Layer 7 of a small transformer language model trained on English Wikipedia (11 layers, counted from 0, width 128).
A neuron's activation on a vector x is GELU(weights . x + bias), where the dot is the dot product.

Input weights of the MLP neurons that the questions are about. A number n stands for (n - 500) times 0.0026.
n65 (bias -0.298): 620 770 296 660 453 581 492 284 512 600 619 602 299 450 540 400 563 472 536 441 377 624 621 508 256 579 492 588 387 370 255 602 418 541 390 575 541 276 512 325 468 439 564 539 544 527 470 547 512 576 216 615 643 734 730 598 425 651 395 542 465 363 594 457 535 397 546 372 377 465 466 468 516 462 423 608 595 370 544 551 367 500 596 670 562 523 326 668 949 455 601 676 321 428 403 637 549 710 561 504 576 512 615 784 478 378 486 477 439 492 174 313 269 539 594 727 814 448 530 453 310 539 425 461 381 546 357 618
n156 (bias -0.208): 481 361 504 852 750 586 451 587 394 241 583 719 392 373 515 269 429 420 549 677 659 592 564 552 619 743 427 526 511 584 515 353 398 392 523 481 399 515 546 500 512 644 569 285 532 389 489 626 661 362 576 426 295 478 436 368 653 537 724 684 458 462 390 672 379 550 441 567 519 312 657 527 679 563 338 288 466 561 361 252 551 691 404 593 667 736 548 609 471 457 459 488 564 594 493 625 562 664 507 525 465 598 663 429 458 375 553 433 427 489 485 554 462 257 297 360 232 529 719 610 537 259 481 365 441 460 567 477
n159 (bias -0.216): 388 429 395 581 570 595 446 423 651 332 427 492 667 550 134 496 354 534 471 587 586 504 554 455 620 416 966 366 425 597 289 325 571 464 399 751 696 550 772 529 491 447 199 414 347 537 429 681 371 741 460 373 570 492 708 575 542 451 572 516 576 525 578 653 777 668 586 393 500 387 512 391 272 430 533 409 813 483 472 473 468 218 458 669 459 343 417 396 359 563 393 398 695 472 417 112 585 727 390 464 496 571 513 525 391 701 588 406 524 533 545 500 475 430 571 426 533 484 536 597 587 258 893 612 377 508 475 333
n356 (bias -0.283): 752 572 356 531 451 518 325 395 363 705 400 532 573 603 449 454 716 454 358 473 332 680 468 562 491 299 606 270 423 637 527 523 505 517 404 641 517 500 615 437 592 700 788 513 713 134 693 518 527 268 422 589 795 384 595 663 239 375 491 734 427 676 632 378 281 598 691 442 429 278 316 477 454 633 367 460 619 641 740 550 825 680 348 397 598 387 325 627 552 818 375 417 437 731 487 386 306 374 398 461 492 291 532 392 538 236 480 664 681 771 603 491 675 405 279 265 278 444 236 541 634 473 615 446 655 729 411 309
n364 (bias -0.239): 415 835 618 560 541 403 431 421 640 464 240 516 543 480 563 734 515 255 210 504 400 437 324 387 626 405 627 504 561 578 297 582 471 449 372 422 386 340 625 89 479 709 563 343 454 879 788 608 577 559 582 488 585 516 484 615 326 593 320 464 426 553 675 480 405 296 251 561 657 459 734 364 434 315 464 516 409 282 547 713 416 423 412 718 605 468 650 516 705 648 480 550 268 457 536 636 381 727 480 621 595 545 649 252 622 401 435 572 516 541 476 408 471 398 353 347 549 449 281 450 439 566 442 455 536 556 548 689
n381 (bias -0.255): 852 504 200 546 250 449 852 584 663 465 511 555 455 879 399 540 514 400 516 677 620 448 512 193 539 643 596 292 347 460 508 370 461 481 445 504 410 476 412 574 492 570 155 426 519 481 388 380 480 519 639 554 543 318 508 405 352 465 636 377 357 602 603 339 429 504 481 469 624 599 637 540 592 376 384 422 596 698 444 467 573 590 516 430 562 496 504 650 599 436 578 57 539 709 597 426 305 527 396 646 373 299 540 394 749 567 556 419 496 590 496 336 768 500 622 496 476 492 454 520 481 567 588 386 276 634 566 480
n435 (bias -0.269): 477 403 562 617 788 678 482 549 621 314 283 519 575 431 349 571 583 514 402 777 509 349 583 596 454 528 186 410 546 654 564 578 486 150 384 329 549 417 458 491 34 518 318 536 491 541 820 416 744 553 385 495 838 246 491 944 589 441 266 595 654 375 548 335 816 513 514 459 373 223 540 709 402 523 324 646 594 440 727 521 231 482 472 600 518 704 651 315 545 513 313 618 307 398 578 347 558 431 523 566 662 458 346 523 539 379 329 233 563 472 596 542 720 394 293 437 569 773 446 328 724 398 636 454 613 698 541 639
n483 (bias -0.216): 472 528 484 472 480 556 468 539 488 556 231 496 639 753 339 446 460 475 434 662 417 434 459 396 596 238 402 373 383 582 266 326 317 543 582 500 430 533 554 496 583 301 422 280 580 912 431 377 500 535 360 261 604 532 371 390 471 320 504 342 504 549 715 690 88 416 373 596 556 476 782 533 541 759 655 472 257 553 488 470 543 109 570 468 516 559 512 589 343 554 685 338 306 566 576 471 496 295 512 515 642 748 750 585 598 500 507 432 508 508 464 620 401 419 650 464 224 600 508 627 516 504 397 399 337 496 664 679
n490 (bias -0.184): 582 756 302 415 649 378 500 531 560 576 315 482 422 428 528 556 562 324 532 404 540 313 500 378 541 528 278 464 664 348 323 600 669 754 459 605 535 491 416 650 411 581 557 563 466 374 713 588 546 729 421 415 626 787 609 427 435 536 684 522 454 43 595 436 670 620 352 364 428 605 500 505 375 298 397 676 672 578 682 644 615 432 342 166 514 540 622 79 368 409 600 453 518 469 328 512 900 582 424 304 403 628 523 441 828 537 593 527 536 331 736 649 310 754 90 240 660 578 611 560 306 482 458 441 715 736 356 385
n511 (bias -0.375): 588 281 351 637 523 556 639 514 571 578 642 354 545 421 672 380 403 699 661 547 532 538 565 947 398 726 573 578 253 495 500 463 669 460 237 327 312 871 443 537 414 353 622 537 390 334 518 557 528 536 236 380 546 771 640 453 88 352 357 486 660 453 670 686 618 390 619 435 647 243 649 500 245 394 422 708 457 345 376 474 618 789 610 283 403 509 556 500 748 691 593 65 314 689 593 638 505 546 239 700 366 458 594 272 583 462 504 523 591 491 310 272 429 347 472 633 580 375 287 486 444 580 116 672 537 573 500 692

Each question shows a token from some text and the vector x that enters the MLP there. A number n stands for (n - 500) times 0.016.

" in": 498 653 535 359 625 546 487 625 482 482 654 516 652 420 556 446 267 529 559 548 382 505 438 332 491 583 348 514 501 490 386 478 487 417 498 476 692 542 602 556 475 483 684 493 566 493 601 556 364 374 551 544 510 516 408 485 600 615 575 409 489 540 512 542 439 515 578 620 433 498 398 533 514 628 387 526 450 513 556 517 433 390 546 411 353 205 586 564 459 304 490 393 555 457 629 667 380 438 465 447 459 559 475 483 410 496 606 538 550 478 549 463 475 562 542 462 519 457 356 549 436 549 506 595 632 494 486 479
Which neuron lights up most? n483

"ed": 508 495 539 396 486 618 589 534 451 571 709 429 506 512 576 515 333 495 380 559 386 666 454 346 473 457 417 562 550 510 456 531 471 435 508 359 760 545 573 489 542 468 635 425 550 419 665 642 378 320 587 548 581 423 481 274 515 588 618 392 557 474 501 514 368 568 604 484 445 602 429 544 449 507 458 497 437 555 522 620 426 551 479 456 347 440 522 422 491 453 528 522 606 391 629 555 534 365 394 446 369 609 453 558 361 426 635 555 545 480 575 470 455 605 442 576 458 464 459 544 571 475 413 601 547 406 544 452
Which neuron fires most, and how strongly? n356, at about 1.6

"re": 519 431 656 462 495 435 450 692 591 417 615 547 538 356 483 454 268 482 450 506 415 470 484 449 570 510 439 657 474 478 451 509 489 390 545 452 701 425 535 540 433 437 699 566 589 560 513 573 490 499 547 685 560 455 534 406 576 456 495 570 536 500 488 543 477 562 512 552 461 407 415 598 399 455 626 639 589 494 563 598 451 601 510 600 419 520 429 520 466 308 449 474 400 373 628 710 459 448 402 349 436 536 513 414 332 551 584 452 493 477 539 438 483 537 549 605 536 393 367 453 421 545 420 520 596 293 463 517
Which neuron fires most, and how strongly? n511, at about 1.2

"ore": 561 608 625 504 470 550 481 615 430 530 573 524 515 408 421 507 363 385 464 531 381 599 525 379 479 552 480 515 512 519 356 451 473 461 527 554 615 607 492 482 549 538 702 548 531 415 663 624 452 356 662 647 579 383 433 511 559 437 663 493 537 470 493 484 391 412 584 628 389 492 376 603 425 568 461 568 449 509 655 542 456 443 561 476 438 379 523 583 478 423 559 443 612 491 575 718 255 363 467 394 482 554 396 578 343 453 552 533 469 424 474 530 416 468 469 395 540 509 376 505 419 556 495 509 610 474 488 509
Which neuron fires most, and how strongly? n356, at about 12

".": 497 511 711 418 443 436 490 571 568 530 730 432 575 433 520 539 329 436 510 515 388 509 397 418 475 487 377 594 500 601 409 357 456 521 472 428 550 374 446 647 540 529 666 513 603 544 594 596 443 398 597 626 579 432 402 458 552 439 497 403 454 474 483 542 567 282 564 378 407 592 398 510 550 607 441 473 511 466 836 541 445 487 553 465 509 348 385 595 441 519 540 395 633 410 539 610 459 533 472 467 497 445 436 528 431 473 657 515 439 510 504 486 539 545 498 484 603 433 457 500 499 480 428 486 548 502 552 566
Which neuron lights up most? n356

" E": 480 522 546 492 558 411 526 603 465 442 567 572 588 553 562 436 338 519 650 457 461 468 405 445 552 491 427 515 517 581 511 416 624 369 453 469 598 561 515 605 420 422 584 535 639 668 625 545 344 415 550 688 477 441 419 427 553 412 633 477 614 592 601 543 446 390 490 503 403 424 466 525 468 596 534 580 562 520 514 623 404 462 521 501 444 438 429 596 564 269 417 380 605 368 533 648 437 462 426 440 384 429 472 478 314 571 724 519 353 487 458 523 495 543 514 468 573 404 460 460 401 549 434 567 591 569 420 507
Which neuron lights up most? n511

"y": 530 576 630 328 445 562 435 655 552 515 662 512 585 361 607 503 317 657 603 471 426 482 510 543 514 471 537 640 504 609 520 548 520 303 505 605 620 561 491 527 465 353 581 586 673 542 567 594 513 393 508 608 477 373 438 349 405 551 534 493 441 578 547 426 422 466 566 529 536 546 292 561 432 539 457 589 496 486 601 659 456 520 417 438 438 328 508 441 505 416 438 524 468 337 617 550 499 480 405 468 378 618 446 585 465 532 562 513 485 508 612 461 473 494 495 492 389 354 376 496 470 487 497 512 559 435 462 435
Which neuron lights up most? n356

"6": 482 456 621 392 333 625 673 618 570 593 623 498 549 395 485 507 435 614 462 563 369 636 448 372 430 491 382 534 503 536 526 471 542 395 476 545 710 446 501 455 564 473 588 544 568 609 553 561 314 438 595 656 559 441 448 405 520 415 606 489 526 586 460 592 466 378 469 456 399 456 417 549 419 537 513 510 471 456 645 598 388 506 689 548 400 338 475 528 513 365 478 403 560 498 576 638 418 401 498 342 405 517 561 614 402 489 761 424 359 427 528 552 345 539 610 626 503 445 491 502 424 512 436 546 513 401 524 470
Which neuron fires most, and how strongly? n65, at about 3.2

"ary": 622 517 572 440 402 510 511 640 463 533 667 575 677 524 535 572 299 519 506 618 438 494 358 316 487 408 413 641 542 504 545 389 522 342 401 490 723 580 579 462 537 481 565 503 573 536 571 617 392 417 515 598 562 392 537 356 448 621 707 390 524 435 397 578 503 415 570 492 352 588 384 591 449 534 465 555 483 453 518 582 421 527 571 506 435 305 536 378 503 398 485 386 594 390 638 535 491 506 466 377 459 604 530 419 530 525 612 399 477 480 464 492 542 568 510 582 520 481 468 472 433 472 547 529 494 409 388 562
The three highest activations, in order: n159, n381, n490

" f": 477 483 558 372 495 484 521 664 585 542 533 522 656 411 522 548 256 486 443 467 447 529 521 322 573 513 419 556 499 483 600 386 444 393 408 451 532 526 472 517 470 533 674 472 531 594 584 588 404 458 544 604 601 438 510 509 534 520 703 521 480 533 656 513 356 419 574 520 365 613 411 472 377 515 572 452 528 649 588 603 456 449 575 527 507 503 416 487 458 400 474 458 463 429 633 666 279 476 467 353 399 588 455 421 340 554 678 473 480 473 448 453 461 645 580 487 439 552 374 498 515 512 440 552 759 477 396 464
Which neuron lights up most? n356

",": 486 543 666 426 422 415 542 704 585 476 516 479 600 461 448 465 384 425 439 492 418 539 450 413 481 522 363 506 543 552 486 523 551 424 539 462 673 449 399 608 624 480 657 445 656 554 588 591 353 365 590 574 525 489 566 421 599 514 523 412 528 478 486 486 596 405 409 494 370 530 349 604 546 467 389 524 440 490 718 540 391 477 614 503 336 436 484 526 457 532 492 472 530 406 678 687 431 446 472 378 466 540 483 548 428 458 523 382 407 561 568 504 499 547 449 554 552 371 345 516 391 615 420 559 652 518 544 510
Which neuron fires most, and how strongly? n490, at about 1.7

" l": 430 460 552 339 472 467 527 587 553 498 515 483 471 550 598 473 99 424 453 587 366 456 428 341 542 552 387 585 476 486 537 508 482 475 513 586 752 427 541 609 523 517 528 482 645 605 592 496 401 486 599 705 577 487 450 511 526 533 551 372 570 594 614 487 465 453 468 507 428 481 468 445 403 584 552 482 549 511 608 534 314 507 560 569 413 362 438 535 482 446 444 405 556 495 579 691 348 581 485 468 334 502 489 552 393 556 682 503 535 482 452 494 468 544 531 489 465 484 521 477 435 582 396 610 658 355 323 529
Which neuron lights up most? n364

"ing": 512 536 502 367 385 507 518 480 586 509 717 456 457 436 466 517 306 514 526 568 486 587 451 398 508 479 482 527 588 475 430 514 448 357 441 380 655 537 602 535 505 420 688 474 584 399 569 626 446 403 534 563 572 446 513 491 524 671 631 401 610 573 474 458 514 508 599 411 360 534 440 597 364 559 498 486 409 545 493 702 286 471 690 500 364 361 489 424 542 396 613 502 642 358 458 526 457 497 455 394 427 573 525 597 381 385 512 608 547 548 538 520 491 626 483 456 517 398 428 513 511 508 418 556 590 523 506 441
Which neuron lights up most? n65

"er": 580 474 524 378 467 551 519 728 568 508 599 456 574 474 448 546 277 500 576 535 399 530 494 366 587 443 371 619 478 520 587 479 541 360 360 552 647 509 518 510 468 400 573 464 628 537 421 534 456 277 525 645 582 455 565 429 463 520 690 560 515 543 446 544 469 461 396 495 458 608 464 612 503 481 550 562 446 455 552 559 438 594 567 518 391 409 491 514 474 370 480 375 585 356 614 742 399 555 469 396 468 457 563 498 486 348 676 481 430 447 413 588 466 469 505 584 623 451 421 504 465 565 456 615 552 348 413 480
Which neuron lights up most? n511

"ear": 543 605 594 468 477 642 445 534 459 512 563 573 585 442 455 442 332 541 464 620 384 454 635 321 532 557 416 590 570 573 482 445 426 368 497 504 644 642 582 446 504 384 463 447 472 522 571 549 481 400 524 673 503 397 427 478 682 548 552 387 580 568 510 473 428 440 618 562 424 433 402 486 420 589 415 540 479 455 619 585 420 439 560 515 485 406 490 456 401 355 570 530 661 390 584 642 405 592 500 369 392 613 461 548 232 421 497 598 471 466 517 556 462 596 559 410 523 514 390 550 430 535 402 623 506 461 436 553
Which neuron lights up most? n159

"ic": 553 420 708 389 523 584 577 758 546 591 697 548 583 373 548 469 340 400 475 545 483 472 409 470 574 503 423 528 448 417 527 553 521 376 426 582 624 471 567 477 469 479 626 570 560 507 710 541 551 423 482 544 397 492 541 457 500 586 724 358 528 505 514 501 493 258 521 509 487 460 472 478 472 459 546 569 392 482 483 638 424 546 588 554 429 365 441 441 445 406 572 437 593 300 541 810 429 486 406 485 380 498 398 543 402 520 523 507 537 445 619 526 430 534 508 493 508 520 450 515 371 396 516 573 523 327 421 541
Which neuron fires most, and how strongly? n511, at about 1.1